Layer 11 of a small transformer language model trained on English Wikipedia (16 layers, counted from 0, width 128).
A neuron's activation on a vector x is SiLU(gate . x) times (in . x), where the dot is the dot product.

Input weights of the MLP neurons that the questions are about. A number n stands for n times 0.0032.
n3 gate: -32 20 -30 7 -8 -23 46 20 4 20 13 20 -23 8 -14 5 -3 0 -25 8 -27 8 -22 5 7 -9 16 45 59 19 28 25 4 34 -5 -13 15 -36 -16 -28 -38 5 13 -63 -15 6 -40 -10 -9 -48 16 -8 -10 17 -11 -10 38 -47 16 29 -19 -26 -25 7 28 -34 35 15 -22 16 -1 -3 29 7 13 0 22 -12 -7 -13 -27 29 -46 20 0 48 -42 14 -3 14 11 18 -21 11 -23 -3 9 9 1 10 -35 -2 -7 -20 38 9 33 25 -13 -27 -4 -13 36 25 13 -12 16 -11 -15 -2 -6 -22 -15 7 -7 -10 -10 11
n17 gate: -41 -25 -4 44 -6 42 -43 36 26 -43 28 -1 -5 -5 2 -34 -19 13 -35 24 18 14 10 -13 -16 6 9 2 30 29 -2 9 -16 20 -5 -61 36 23 21 10 -9 38 -19 2 -6 -22 -7 34 -19 -10 -52 30 2 -31 -2 -30 -44 -12 0 26 17 -19 15 -18 60 17 62 -28 -10 -14 -15 11 45 -2 68 16 31 1 -19 -5 5 -18 -2 -9 23 4 -11 -33 6 -13 -3 -1 16 -21 14 -5 25 18 11 -21 -24 16 -42 39 14 -30 -3 -21 -33 -17 34 51 -30 28 -14 2 -15 -13 21 -28 34 6 4 -56 37 18 6 -28
n53 gate: 3 -20 27 26 -25 12 -3 22 9 -4 -9 -26 -37 8 9 2 26 -13 -8 -24 27 -19 -27 -7 -38 -3 -29 8 -15 12 9 -23 -1 24 0 18 -5 -14 5 5 -20 -54 -27 -11 -6 14 -20 -34 18 -3 -4 9 18 -28 -10 -31 -57 -15 16 -8 13 25 -14 -5 47 19 13 -48 31 -15 -4 20 13 30 15 12 18 6 22 -15 -25 20 25 12 -39 -3 -21 26 -36 37 15 0 8 -1 20 -13 -4 -3 40 6 -22 -17 -9 -11 -12 22 -1 4 -11 18 -57 24 -50 22 -46 -7 -23 -4 14 -51 25 -1 -7 21 -21 40 29 12
n57 gate: 28 4 19 19 21 -11 -21 1 -27 46 46 6 3 8 82 -25 1 -19 4 7 14 5 14 -7 1 -41 -12 -10 -5 21 -4 8 17 5 -3 -15 47 -49 -14 -9 7 -13 4 -21 -51 -15 6 15 -3 -9 25 12 -8 -43 12 -14 34 -8 -15 24 -5 -3 -4 61 40 19 -9 30 27 -12 -31 20 -11 5 -16 -6 -15 7 19 10 -16 -23 -1 -55 36 -22 -6 -22 1 -48 14 31 -1 -14 -37 35 -20 -3 2 -17 -39 -18 -42 24 19 -9 5 -37 -1 21 11 1 -20 34 13 -9 -27 0 -20 25 -19 4 29 -19 -1 -39 -52 -26
n151 gate: -3 2 14 28 -8 -5 -49 7 31 18 -49 -51 10 -19 31 12 -6 -28 -14 -27 15 -53 20 -10 -29 13 -36 -45 -34 -7 -19 -28 21 23 1 -15 -18 1 14 10 2 19 -5 8 -3 5 20 -36 26 36 -1 25 7 1 4 45 13 3 45 26 -27 -27 37 10 -16 18 44 7 -26 22 40 5 3 -4 -5 -22 31 -17 32 19 9 67 -27 -21 14 -41 -16 -26 3 11 -29 -38 1 -5 -32 -22 -24 -20 27 -23 -24 5 -13 0 -62 -20 -8 -25 -34 -36 -28 -17 -2 -20 -35 33 -10 9 -6 14 -15 38 17 8 -47 36 -43 29
n171 gate: 4 1 -18 -38 -27 0 -3 15 -44 18 21 29 -13 -17 -26 -4 -8 -36 -2 -4 1 -23 -27 -11 62 -45 2 -2 38 42 39 23 26 -39 -1 -35 21 10 -10 2 -14 -5 4 -9 -38 -27 -11 38 14 -6 37 -4 -16 -15 24 -8 24 -28 31 -22 45 -12 30 -49 2 38 -2 -5 -37 2 1 -21 -9 7 22 14 34 1 18 47 23 -14 8 35 10 12 -45 -1 -8 32 6 14 -18 -1 -29 21 -5 -2 -4 41 13 -23 -30 1 17 -47 -4 -8 -21 15 48 4 -1 11 -47 56 -11 -16 -10 -24 -3 30 -69 -10 12 1 29 5
n180 gate: -20 -2 -5 36 -5 -47 -2 -18 24 -24 47 -39 10 -4 60 33 -5 14 27 13 21 -21 1 -12 -6 -16 -64 -32 56 -32 11 3 14 0 -1 -10 25 24 0 -32 -12 5 -48 24 12 8 -11 -7 16 42 -73 -31 10 -7 33 40 5 0 40 -26 -32 11 1 8 -20 20 2 6 15 -8 -41 -44 22 42 -21 9 13 -9 -38 10 -8 -6 2 5 -5 4 11 -12 -6 26 -35 29 -38 -47 -44 -35 -14 58 0 -18 14 20 -27 1 -32 -26 3 -17 2 10 -19 28 -21 49 1 -1 -15 23 -32 -13 -33 13 11 27 32 1 17 -6
n184 gate: 19 26 -34 -18 3 1 10 -26 1 -12 11 1 18 -19 -3 26 13 -17 -11 5 -23 -1 -9 -44 -43 12 -21 49 9 12 14 -17 -20 -18 -20 -25 3 37 7 50 5 32 -2 -12 4 20 26 -44 -3 41 33 22 -9 -9 23 1 -37 -8 -14 0 34 -6 -28 -25 -4 -1 -33 -22 28 21 4 15 1 31 -7 0 -26 40 5 1 17 41 -22 -16 -58 15 -3 12 4 -21 -17 10 23 36 -3 -5 -4 14 18 -13 27 2 1 17 -31 -41 -37 20 -46 -18 -48 22 -6 -13 11 23 -1 27 26 -21 21 30 -3 -9 1 -35 14 -27
n306 gate: 1 -6 1 50 25 47 25 -29 -21 26 -23 -24 28 4 15 -8 23 4 -4 -35 58 16 -8 -9 1 -22 -36 8 -29 -4 29 18 -58 -11 -15 -15 1 -7 17 -14 -31 -19 -8 6 -19 -2 -45 -4 18 -23 -33 -36 -17 35 21 9 19 -35 -20 21 -30 -12 9 -14 -13 20 24 33 -26 3 8 -31 -6 -12 -12 -9 34 6 31 5 -24 -20 22 29 -26 7 43 2 6 41 18 9 4 12 15 15 -2 -6 -14 31 -61 -33 6 29 -8 -46 -31 3 -5 7 20 36 -16 -9 -6 20 -54 5 -25 -30 9 -54 4 6 14 -41 13 1
n317 gate: 14 17 57 27 13 61 11 -24 -38 30 -10 7 78 -29 -4 -26 7 -40 1 0 -22 -8 -6 -53 -12 -12 35 26 40 30 -8 -22 -21 -37 27 -1 30 33 11 51 -14 30 8 6 -41 9 11 -2 12 -29 18 65 -31 7 20 0 14 24 -15 24 -28 -7 27 3 12 6 34 20 18 35 14 20 -2 27 55 -14 -9 11 5 10 -2 7 -14 25 17 14 5 -26 17 -9 31 39 14 -12 28 14 9 5 33 17 7 56 -33 -27 12 -10 38 16 0 -26 5 16 -44 -21 2 -36 1 -22 8 -7 6 25 -35 -4 12 14 26 39
n3 in: 3 -12 -27 -30 46 -9 7 -11 42 21 -48 32 3 32 -19 -1 -35 1 -5 19 26 -17 17 40 18 27 -9 10 13 -9 48 -6 -14 -1 -12 48 -2 11 42 23 47 9 -5 45 51 36 15 14 3 -31 20 34 -28 10 -33 7 12 -10 3 2 8 -5 5 46 -47 -58 43 -39 11 52 31 -42 -20 -16 29 7 -1 33 -11 14 6 8 -41 17 -9 18 17 12 -7 4 36 2 2 57 -42 -10 -13 9 -17 9 0 4 10 -21 -16 -3 37 11 24 22 -13 -7 -37 -4 29 -3 15 8 -12 7 13 -1 -1 4 -6 -45 19 -1
n17 in: -39 7 -30 -9 -1 17 -22 8 -1 -16 3 -12 -1 10 -45 10 11 -34 6 -28 65 4 -26 1 8 -16 49 6 -16 39 58 -3 17 1 14 9 43 0 7 36 -6 -15 -27 -19 19 -15 1 -15 -49 12 17 21 28 35 26 43 2 8 -14 -59 -21 2 -2 -4 22 17 -44 7 -3 5 -12 -15 -1 39 10 -5 1 -1 22 5 4 -26 -29 2 13 26 -23 26 -16 42 5 40 50 12 22 1 -12 -24 6 -42 -16 36 -12 32 -1 -26 -29 -1 -16 -17 -16 4 -9 30 -34 -24 -1 6 -54 54 -11 -9 70 22 0 -1 -5 26
n53 in: 34 -16 26 1 -53 29 -19 23 -6 29 33 49 -5 -18 7 7 -22 0 -7 -13 -12 7 -49 -17 26 43 20 40 -39 14 39 -39 -32 -31 -17 18 6 25 5 -36 -4 -16 35 -16 7 -11 7 3 -4 6 1 -6 -3 22 -3 -28 -23 -1 15 23 11 20 13 -9 -7 -7 -14 -13 -9 -18 55 -20 -30 -18 2 -6 26 27 47 14 2 -29 3 4 -22 -32 8 24 15 36 -1 5 -31 -4 27 1 9 8 7 1 14 32 18 28 -30 20 24 -29 9 -12 -19 9 -4 0 -16 -2 15 6 29 29 12 10 40 20 -13 3 1 27
n57 in: 30 1 2 -5 9 11 26 19 30 -17 -23 53 -12 42 -14 41 30 -34 10 -20 16 -12 -4 19 1 29 -25 4 57 19 35 4 -56 54 10 6 -58 -36 -8 -7 7 10 -1 -27 2 38 2 51 52 15 33 -6 12 -3 7 -3 -17 8 1 21 -19 9 -31 39 38 28 -9 -32 34 6 -19 -53 -15 49 -33 -36 11 -3 42 24 2 26 36 -11 -9 -51 14 38 10 5 -3 17 -14 -5 3 13 -10 -34 7 -46 34 33 -20 -41 9 -28 -16 -22 10 95 -17 6 48 20 -12 -13 34 11 -23 -2 24 -10 19 28 -18 -20 -16 -11
n151 in: 3 12 1 24 6 -19 -17 -38 -18 -13 -44 -25 26 29 5 -11 18 30 -2 -26 9 -27 8 -17 6 -14 33 -37 19 7 -5 27 30 7 -4 42 -14 -38 34 10 1 4 -1 14 -22 -54 -9 6 -8 4 -44 33 -11 -28 -5 -22 19 -27 2 -20 18 -1 -2 14 -11 5 -32 2 -17 17 37 10 37 59 -1 10 41 -42 10 1 -3 -4 -15 -17 7 -9 -45 57 52 -2 2 41 -9 -7 -18 -8 -3 -8 24 -16 -17 6 -12 6 53 -5 12 -18 -43 -19 25 -6 2 30 -45 -11 -25 -14 10 7 -15 -2 -25 25 -3 25 34 -5
n171 in: 10 -2 1 10 3 11 -37 -21 32 8 -3 5 38 42 -11 4 7 -5 -4 12 5 47 -21 -5 11 23 18 -8 34 -13 7 47 -17 1 0 8 -5 32 -12 11 -3 -1 1 12 17 13 -28 16 2 23 -16 34 12 37 -5 13 -26 3 -33 8 -16 -38 -12 38 24 -22 -16 2 26 5 5 -26 -3 -16 -16 38 -4 -5 34 2 -10 11 -5 -1 -15 10 35 -23 42 -23 5 -49 18 -3 3 33 -24 -8 31 5 -23 -22 -8 -19 23 -18 12 -23 -1 50 44 -35 6 -65 -40 -30 -6 6 11 25 -15 13 -1 -44 31 -9 -24 -3
n180 in: -25 26 17 31 -2 -1 -2 -31 -4 12 34 3 -34 50 2 -20 -16 -3 -11 25 -18 -1 16 -22 -10 -8 -60 34 32 -29 -13 12 14 34 69 -22 18 -19 -8 4 36 20 8 -30 40 -3 15 6 23 16 11 -6 4 -20 -32 -5 15 -5 -21 1 -12 32 22 -1 -28 17 -11 -31 14 14 25 40 -52 -17 4 -14 -66 47 -24 4 -16 -15 13 18 11 5 32 -12 6 6 10 11 30 25 -36 20 2 15 -2 -12 21 35 -2 -25 14 -5 5 20 -5 -8 39 -1 10 -26 -25 -3 44 19 -17 -36 -1 15 15 -1 -13 -6 -24 55
n184 in: 21 -17 11 -13 -31 37 -14 5 -17 -13 -36 4 4 2 -16 24 34 16 6 13 7 -9 -35 -31 -18 5 2 -16 12 32 24 -24 -20 39 26 15 -8 18 19 10 15 10 28 37 -32 -19 -6 -7 -15 9 27 7 -6 11 -28 -25 -37 -2 16 -45 11 17 16 -23 14 4 -23 -5 19 21 -8 30 10 5 -26 -2 11 0 30 -25 -25 2 -7 7 -3 2 -36 -1 -26 -24 -13 -31 -11 6 35 13 13 24 8 -2 28 7 -2 9 38 -59 12 1 8 3 11 20 -36 2 -17 16 -27 17 -13 -1 -15 -32 7 -10 -25 -17 -21 34
n306 in: -14 -35 17 8 7 12 -17 29 24 5 -2 -19 5 -3 -13 4 -34 0 3 32 14 -1 -17 13 16 43 -24 23 -24 28 -6 -34 -39 3 -30 -24 11 31 1 -15 3 10 -2 31 18 31 16 -16 -17 13 -5 11 -9 -26 3 -9 9 23 -15 -4 -42 9 -32 -3 -3 0 24 -22 20 -13 24 0 20 -11 -28 9 -1 -4 -22 -50 17 10 7 24 -5 8 9 -19 2 11 24 1 6 7 -26 2 28 -4 -82 -1 3 -12 14 -57 23 -20 22 -13 -27 26 16 -11 -8 -5 -16 -52 -3 -28 31 22 35 11 22 3 -30 59 25 -17
n317 in: 20 9 37 -18 -37 32 -7 41 13 9 -1 -31 -30 4 -68 23 -31 -3 4 -12 -2 7 -19 -17 -26 -35 17 -6 -17 16 19 19 -19 -18 -23 35 -22 -19 -2 3 38 -38 -11 -16 -22 29 19 -4 -32 -54 -1 20 -33 14 -18 34 -46 -12 -22 5 8 19 10 -2 -32 -15 2 12 18 4 31 -11 13 -7 -19 -6 50 -23 -32 17 -3 4 40 6 22 24 2 7 21 -6 -47 -36 28 -4 9 -7 41 -17 -46 -23 40 6 22 47 0 -53 -10 -12 -29 11 -10 -34 -9 -9 -10 10 1 -11 23 34 -22 -50 -1 12 -39 -19 2 33

Each question shows a token from some text and the vector x that enters the MLP there. A number n stands for n times 0.06.

"s": 1 -10 -24 12 -22 -11 12 3 20 -6 14 17 -5 -3 -19 8 40 -4 -14 12 -6 27 11 -9 -11 -16 -21 -35 -14 20 4 21 -32 -1 22 -3 -1 10 11 6 27 1 -5 9 29 -9 23 17 -38 21 -9 8 7 24 1 -14 -11 -26 -30 -23 0 -2 20 -19 38 25 -23 0 27 11 -31 4 10 -8 7 6 15 -25 -33 4 -25 3 -19 32 -24 17 13 2 9 51 24 -3 15 12 -9 -15 18 5 -8 -2 58 18 20 -12 -6 14 -22 21 -23 -17 47 22 -19 -9 11 -36 3 33 -13 14 -13 3 19 -33 -21 14 5 -15
Which neuron lights up most? n17

" he": -14 4 -20 -9 4 12 -3 -24 31 -15 -26 5 8 -11 -2 -4 -5 17 -3 -12 12 6 -9 -19 -7 -27 -2 17 21 27 13 -11 51 -5 18 -2 0 -19 -10 13 2 10 32 6 -29 -9 6 33 33 -11 21 -6 0 4 -28 24 19 18 12 -8 28 -20 -11 22 1 -11 3 -41 20 -19 6 7 -24 10 -13 20 1 -3 -10 1 -5 -8 16 -21 34 -7 4 -12 -50 22 16 -2 9 -7 -21 -23 -8 2 -3 -5 15 2 48 -8 -34 14 -1 15 13 -5 -4 -26 -26 20 -8 8 -5 12 -8 -3 5 -15 2 20 -13 0 27 16
Which neuron fires most, and how strongly? n306, at about 0.25

" Bay": 23 6 13 2 -10 -11 -1 16 1 -7 -17 17 -20 24 -15 32 8 -24 -9 32 -4 -19 -20 -14 -37 21 -10 -16 -12 -27 -1 9 -7 -25 15 -6 -21 13 -24 4 10 4 -9 3 4 32 -7 -8 18 1 20 29 -12 1 -12 12 -1 3 -27 -5 -25 -8 13 19 11 8 -1 -29 19 18 2 5 16 -8 18 -29 -30 12 9 5 2 5 -20 -20 -11 -8 26 7 -31 7 21 -17 12 -2 -40 22 20 -15 8 -33 -1 9 46 1 -5 -20 -1 22 -9 -2 -31 -13 -17 -29 1 23 -12 6 7 -4 -7 -7 -8 5 -14 0 -16 14
Which neuron lights up most? n184

" and": 0 17 5 -8 4 12 -24 -17 17 -9 -1 20 2 15 -20 13 -12 4 12 -16 -1 -14 -8 -10 2 -24 4 -19 0 -27 18 -9 -4 -7 17 8 -1 12 6 27 -3 24 20 -6 -23 11 2 28 28 9 2 6 1 13 -37 -4 31 27 12 3 -16 -3 -6 14 -13 -1 -12 -8 -1 -18 0 6 -8 18 -3 57 -9 12 11 15 -8 -3 14 -8 3 7 10 -16 -7 38 -2 2 11 -3 -13 7 18 -5 14 6 4 14 42 16 -24 8 20 31 -5 15 -3 -31 -5 -4 -19 -24 -1 31 -20 10 -7 -3 -8 27 4 -8 42 25
Which neuron fires most, and how strongly? n317, at about 0.36

" effort": 12 -45 8 -10 -12 20 6 -48 5 -12 -15 -11 -12 1 -1 -18 9 18 -36 27 1 47 3 20 12 34 -11 -30 -6 -7 -9 -6 -9 0 5 -3 -11 9 -17 16 -24 -3 1 -19 5 7 -11 -3 -28 23 -8 11 1 10 -16 -12 19 -30 16 7 14 24 -3 3 7 -15 -7 15 25 -13 6 -6 6 -5 -34 1 -25 -18 2 8 -23 -14 13 14 20 2 7 23 -13 27 19 1 16 -2 -12 -63 15 -9 -12 13 20 14 33 -15 -12 8 -25 19 -2 25 -10 -9 -19 11 -9 -8 -14 46 -19 -20 3 -2 -2 -10 0 -25 18 -28
Which neuron fires most, and how strongly? n306, at about 0.36

"point": -6 -15 -10 10 -5 -24 -17 7 -5 23 -14 -5 7 -24 -26 0 8 -25 -29 4 19 14 6 17 -9 -14 -31 -33 -6 -11 0 9 -11 -12 0 -2 9 32 24 28 -4 -22 6 -20 21 -9 41 24 -55 39 1 20 24 11 -28 -11 -1 14 11 1 6 -1 -28 -10 19 3 -19 13 27 -12 -26 -10 18 -5 -23 -7 -24 -35 5 -7 -28 6 -21 10 0 -10 -3 -6 -39 18 -13 -4 21 3 -1 -27 9 20 -13 4 54 36 18 5 8 -14 -11 27 -16 -6 -8 -2 -12 -4 -8 -7 5 48 -4 12 1 -2 16 -46 12 11 13 -17
Which neuron lights up most? n184

"ces": 68 -19 -21 -13 3 -26 18 25 -14 -5 -13 -2 -2 -9 24 10 18 -1 6 2 14 25 -12 11 8 -12 -12 -7 -12 -7 3 -16 -8 9 0 3 -42 -5 -2 -5 12 11 5 12 -5 12 23 29 42 35 0 -16 -29 0 -39 -19 -40 -17 -1 7 -22 -8 23 2 46 -8 -3 -4 31 -27 -15 9 6 3 5 -13 21 -22 -15 -10 -1 -21 -42 5 3 -8 16 25 20 -38 26 1 2 18 -18 -19 31 -25 2 23 29 18 14 9 -14 7 -36 22 -65 0 -3 9 -18 33 -3 -37 9 26 -2 24 4 8 5 8 1 17 -11 1
Which two neurons fire most, strongest first? n57, n184

" |": 24 0 -22 -13 -4 2 10 -6 -11 33 -2 -20 -8 -6 -25 -13 -12 -15 -21 -3 -8 -7 -8 -7 -17 -13 -35 12 -24 14 10 12 -6 17 16 15 -1 -9 -12 -4 2 2 10 -5 8 -25 -7 12 15 5 -9 3 -2 -9 5 -31 -29 -24 -1 15 0 16 20 -12 -17 7 -4 -16 14 -1 8 35 0 -26 0 38 4 33 4 -24 6 10 16 -31 -5 -4 -15 22 -15 -8 -20 21 -18 1 8 -28 5 9 -17 17 16 -4 31 -10 14 -9 17 59 9 35 21 8 -17 13 -2 -15 -23 12 1 1 -11 -9 -6 4 -1 -15 7 4
Which two neurons fire most, strongest first? n184, n53

"n": 25 10 25 -29 -18 30 -7 25 -19 -14 -12 1 15 -7 -5 -1 52 -33 1 -20 -2 -14 32 -19 -9 27 -25 5 19 21 -7 13 -28 3 40 7 16 -7 -12 5 15 -35 -11 1 -9 30 -18 29 -21 23 28 4 23 -21 16 -20 25 36 -34 -17 -7 -7 -1 25 6 -2 3 -8 5 9 21 26 2 -12 -6 -7 -3 8 -1 5 10 34 -21 -32 11 21 -3 35 27 -22 -3 3 0 -32 36 0 -7 -32 -14 18 -23 18 22 -7 -18 -14 -3 -12 49 -17 28 28 -18 20 -15 -7 -6 -13 29 20 21 -7 27 -14 -12 0 23 4
Which two neurons fire most, strongest first? n57, n317

" ": -11 23 9 -26 13 -11 1 -22 2 -3 -3 13 1 9 -20 -20 2 -7 15 2 -10 13 -4 -7 2 -40 -10 -13 5 0 11 -22 5 -23 -2 2 0 15 -7 -7 -3 -25 14 -10 2 10 14 14 8 35 8 3 -14 17 9 -4 18 2 17 1 0 -1 16 23 -9 -4 -3 -6 7 -3 -7 -4 -2 23 -5 -5 -27 6 18 12 -21 -8 -6 -41 21 6 -3 9 -31 40 6 19 -87 15 -31 5 11 -11 -5 -15 9 -3 21 -7 -11 -14 -21 -11 -15 -9 16 42 3 -18 -6 -10 12 25 -7 22 -25 14 10 -4 4 9 16 12
Which neuron lights up most? n180

" Bad": 26 -15 -16 -15 31 -1 -22 4 12 4 -45 7 10 2 10 36 -7 1 -6 23 -14 -24 -3 3 -13 16 24 -18 9 -17 -8 31 6 -11 -2 34 14 6 8 -3 -9 -14 -18 -13 12 18 -3 48 -26 8 -1 -14 -26 15 16 -13 -1 -25 -16 31 0 6 8 14 -18 -8 34 -16 39 2 9 -5 7 -4 -9 -17 -14 23 8 -10 5 -2 -17 -31 11 6 19 -12 -5 7 -19 -9 -10 6 -10 -5 -23 10 -1 -13 5 22 41 -26 -32 2 -12 -8 47 0 11 -1 2 -17 18 13 -1 2 -10 26 0 -18 21 6 -13 -4 -10 21
Which neuron lights up most? n17

" the": 9 0 -4 -1 -16 -2 7 0 -1 8 -2 4 6 6 5 5 -4 2 -2 15 7 1 -19 2 -18 -9 -8 -9 2 -11 -2 -1 19 25 -6 44 5 4 -4 -5 -4 22 11 6 -8 4 16 0 -1 -4 -6 -6 -5 11 25 -8 39 13 -2 1 -8 -7 5 4 5 6 13 3 14 13 -2 12 5 17 -6 39 -3 -6 5 4 -1 1 6 8 10 18 -3 -2 -10 -18 -3 9 12 3 -18 9 0 -6 12 -27 2 2 66 -7 1 2 3 18 -10 -17 2 -9 -4 5 29 -12 14 9 -1 6 -12 6 4 -5 11 3 0 -1
Which neuron lights up most? n3

"cu": -33 -18 -33 -1 11 -20 10 -14 -9 22 -13 19 14 11 -23 -5 -3 -30 9 -26 2 -25 -11 2 48 -13 -21 -18 -2 -17 -9 20 -22 8 -7 31 -28 7 14 -11 10 25 38 -9 21 -8 25 57 4 35 9 23 -16 26 -33 17 -15 -16 28 15 4 -2 16 -5 23 -2 -21 34 25 10 -19 7 12 -21 -2 1 3 -11 -64 -36 -2 14 12 21 -7 8 -3 11 -33 -7 27 3 -2 15 -16 -14 -12 -19 -16 -13 50 12 14 9 -20 17 14 -3 -43 -1 12 9 4 -13 28 -12 -3 5 -5 22 17 8 -9 -1 11 -4 -20 -50
Which neuron fires most, and how strongly? n53, at about 0.22

":": -9 1 -33 -11 -34 28 -26 8 13 5 -4 13 19 5 -7 -7 -3 -19 2 -20 -6 22 6 19 -19 -17 1 6 -18 -14 -12 -23 -13 -41 24 29 -6 20 -16 15 11 7 -9 3 -28 7 -9 2 -4 7 6 24 -4 0 1 -21 25 -6 -18 3 -13 6 -23 11 -3 -7 -3 -15 15 -21 -9 4 -7 9 15 28 18 21 5 -5 -8 -2 10 -10 -3 -11 -21 -10 8 32 11 24 9 29 -17 -19 10 7 29 6 7 -17 44 -20 -9 -7 -28 51 -15 -1 22 18 10 -2 -5 -6 -8 25 1 0 -11 3 -10 14 -2 9 -2 6
Which neuron lights up most? n53

" win": -4 -13 -7 -17 9 7 -8 17 -10 28 -24 25 -31 -32 -22 9 -17 -33 -5 6 -10 -12 -24 -15 -6 -67 -30 -11 -5 33 -6 -8 36 -36 -2 18 12 -6 6 6 7 -5 20 9 -5 15 -8 5 25 7 12 11 -10 32 -5 -22 6 24 10 18 -2 5 2 -13 -31 -3 -9 3 32 -19 9 7 -20 -12 -10 11 -11 -18 11 -10 -15 2 -23 0 -6 26 0 28 5 8 -45 -9 7 4 -18 -13 -23 -9 13 8 3 -8 33 -8 5 -19 -47 21 19 -33 -11 3 23 -6 -14 12 20 34 -14 31 -10 -21 1 -1 0 11 5 -14
Which neuron fires most, and how strongly? n184, at about 0.46

"'": 16 -23 7 -9 18 4 2 37 -10 -21 -4 -6 -24 -12 -12 -19 4 2 2 -6 -5 41 11 12 -17 28 25 9 27 -24 5 16 21 12 11 10 4 22 -9 -23 29 -8 11 8 2 -6 11 24 -5 21 -27 -6 -8 48 -1 42 24 0 23 21 -12 -13 -17 -8 -30 -16 0 2 21 20 -14 26 -23 23 1 -16 32 18 6 13 25 -5 23 15 -4 21 17 26 11 -10 30 -7 8 5 12 -16 7 -18 7 43 37 1 27 10 9 2 -20 29 27 -40 -12 52 6 25 -2 -25 -14 11 9 -9 13 -3 2 16 -19 10 18 7
Which two neurons fire most, strongest first? n171, n151

" Dream": 11 -9 8 -22 21 26 -7 17 0 -4 -25 32 -26 -10 2 19 -29 -21 25 15 -9 -8 29 7 -2 35 17 4 14 -21 -5 3 7 13 7 0 28 -17 16 -23 18 -20 24 4 4 28 11 4 37 -3 0 -12 1 7 -7 19 -4 10 -2 11 2 7 -6 -10 35 -12 18 -19 14 -16 -26 6 -1 -15 7 -27 -18 -1 16 3 29 14 4 -11 15 -10 -9 8 3 -10 9 14 -19 6 -16 -26 4 -45 -18 -10 8 11 47 -17 -9 -3 -5 21 16 -34 5 -6 -5 -15 3 12 -14 23 -6 -9 -1 -33 19 -6 -3 -7 17 8
The three highest activations, in order: n171, n17, n184

" on": -17 6 -10 -41 20 19 12 4 4 18 -3 7 3 2 -51 23 8 -28 24 28 -13 -10 9 -10 6 -8 -12 -9 -21 28 11 18 19 -11 13 -26 -10 2 4 -4 -13 7 20 0 -13 -8 2 14 -5 -7 5 36 24 -44 5 2 -2 -10 -36 0 10 17 10 19 -18 -24 -27 4 4 18 4 20 4 22 0 26 2 -10 34 -6 5 -16 -14 -1 17 18 -4 5 -19 39 -10 21 13 6 -9 -57 -21 4 17 -8 7 36 30 5 2 -35 16 19 -14 -44 9 23 27 11 7 20 -9 16 3 36 -7 14 15 -8 1 -9 21 0
Which two neurons fire most, strongest first? n184, n317

"–": 16 3 -10 15 28 -11 23 -41 3 8 -19 20 9 3 0 -25 11 -13 26 -14 -10 1 19 -8 -6 -25 -19 32 -24 11 9 -12 -31 5 -10 -9 0 -5 6 -13 29 -17 -3 -1 10 -2 19 22 6 27 -11 4 -14 -2 27 1 23 -2 25 0 -12 2 26 3 -18 -15 -5 -63 15 -21 -12 -13 -21 11 -27 5 -14 -5 56 22 -48 -6 -16 -9 -6 -8 -17 10 -7 -1 21 -23 -2 -22 -7 -41 -4 -17 11 8 5 -1 34 2 -9 -22 -12 10 14 3 -8 24 21 -47 -22 9 11 20 -25 29 -23 8 7 -3 17 28 13 -5
Which two neurons fire most, strongest first? n317, n180

" in": -1 -7 -11 -20 -17 7 2 -17 -12 19 -13 4 -26 6 -45 20 14 -5 -8 1 9 16 -19 -8 4 -30 22 -10 -21 53 -4 5 18 -1 27 -24 -2 8 12 -11 -23 -18 -16 -3 -12 -13 -4 43 5 9 3 23 -8 15 -1 -10 45 -9 -27 -16 -4 1 4 -3 1 -15 -17 -2 -7 0 -5 -6 -2 8 -13 50 -9 -9 34 -5 -18 -4 -2 -7 21 4 -4 29 -3 -5 -14 2 9 -6 -32 1 -17 -12 28 14 1 14 33 11 11 -24 3 29 -20 -36 -9 18 2 -30 -14 8 9 24 -24 24 -13 2 3 -7 11 9 27 2
Which neuron lights up most? n171

"t": 25 8 3 7 6 -25 -18 -23 8 13 0 5 -17 46 -50 -7 9 -40 17 -20 40 27 17 18 18 0 46 7 -13 -4 8 -33 -27 23 -6 16 -2 -11 24 3 -7 14 -8 -16 -29 -12 -26 60 -27 18 24 1 4 6 12 -16 -3 3 -43 20 0 -6 2 13 8 -7 -18 -27 7 1 -1 8 6 21 -13 18 -4 -17 -13 6 -35 -14 19 -7 5 -6 -3 -10 -4 27 22 -22 15 1 -11 6 6 1 7 2 -9 -10 26 11 3 -5 -31 -12 11 31 -3 29 -1 -8 29 -20 -50 29 -9 -13 21 -3 12 -14 28 -11 31 11
Which neuron lights up most? n57

"6": -2 -2 -4 -1 -11 -14 -8 -2 0 17 3 26 13 -5 -19 -33 9 16 -11 -5 8 -23 -6 -13 -6 -9 11 9 -12 -5 -12 24 5 -8 10 7 1 -4 -3 4 3 21 7 -4 -10 4 -2 6 11 4 -7 8 1 14 2 -9 15 0 9 -18 17 7 7 9 -14 -8 1 -10 22 -2 15 15 -17 -11 -19 -9 13 4 -15 -8 -22 -3 -13 25 -11 17 -18 -5 -22 7 -8 0 -6 -3 -29 9 4 -6 10 -1 -10 18 63 1 -12 8 15 5 2 22 0 13 -6 -9 19 -1 15 41 9 -13 -8 1 6 -9 19 15 14 -16
Which neuron lights up most? n57

" stage": 27 -3 -13 0 -6 4 9 -7 -5 4 1 2 -2 13 -26 27 5 -28 -10 53 -10 6 19 0 -12 -38 1 -5 -12 18 -9 3 26 -24 11 -4 -7 -3 12 -10 -14 14 24 -10 10 1 9 26 -17 6 -30 -17 33 -11 5 0 15 6 27 5 -14 -4 -10 28 -23 -18 -42 -17 20 -23 -7 3 -14 -12 -17 -7 -6 -8 26 15 -25 -4 12 16 6 5 -11 38 25 14 -10 19 16 3 -17 -33 -8 -17 0 7 6 -9 41 12 3 21 6 31 -14 -17 -13 -19 10 -18 1 -14 -12 39 -13 6 -13 25 -9 7 -9 -34 21 -2
Which neuron lights up most? n306

"1": -13 16 -8 7 21 -21 -16 -40 -4 17 -11 9 20 -4 -13 -19 17 -3 15 10 40 8 -10 -8 2 8 5 20 -23 15 12 34 3 11 5 7 -28 -10 5 12 2 3 18 -21 1 7 15 25 13 26 4 15 -14 -3 6 -7 38 13 11 1 -10 -10 0 -1 -30 -12 -28 -28 12 -18 9 4 1 -2 20 -20 -37 9 40 23 -8 1 13 6 2 1 1 44 -18 -11 17 25 -16 -5 -19 5 15 -28 3 -6 17 14 41 36 14 6 -29 -9 -17 -10 -21 10 -15 3 30 -15 4 16 -8 -1 -10 -6 8 -18 45 45 1 8
Which neuron fires most, and how strongly? n57, at about 0.12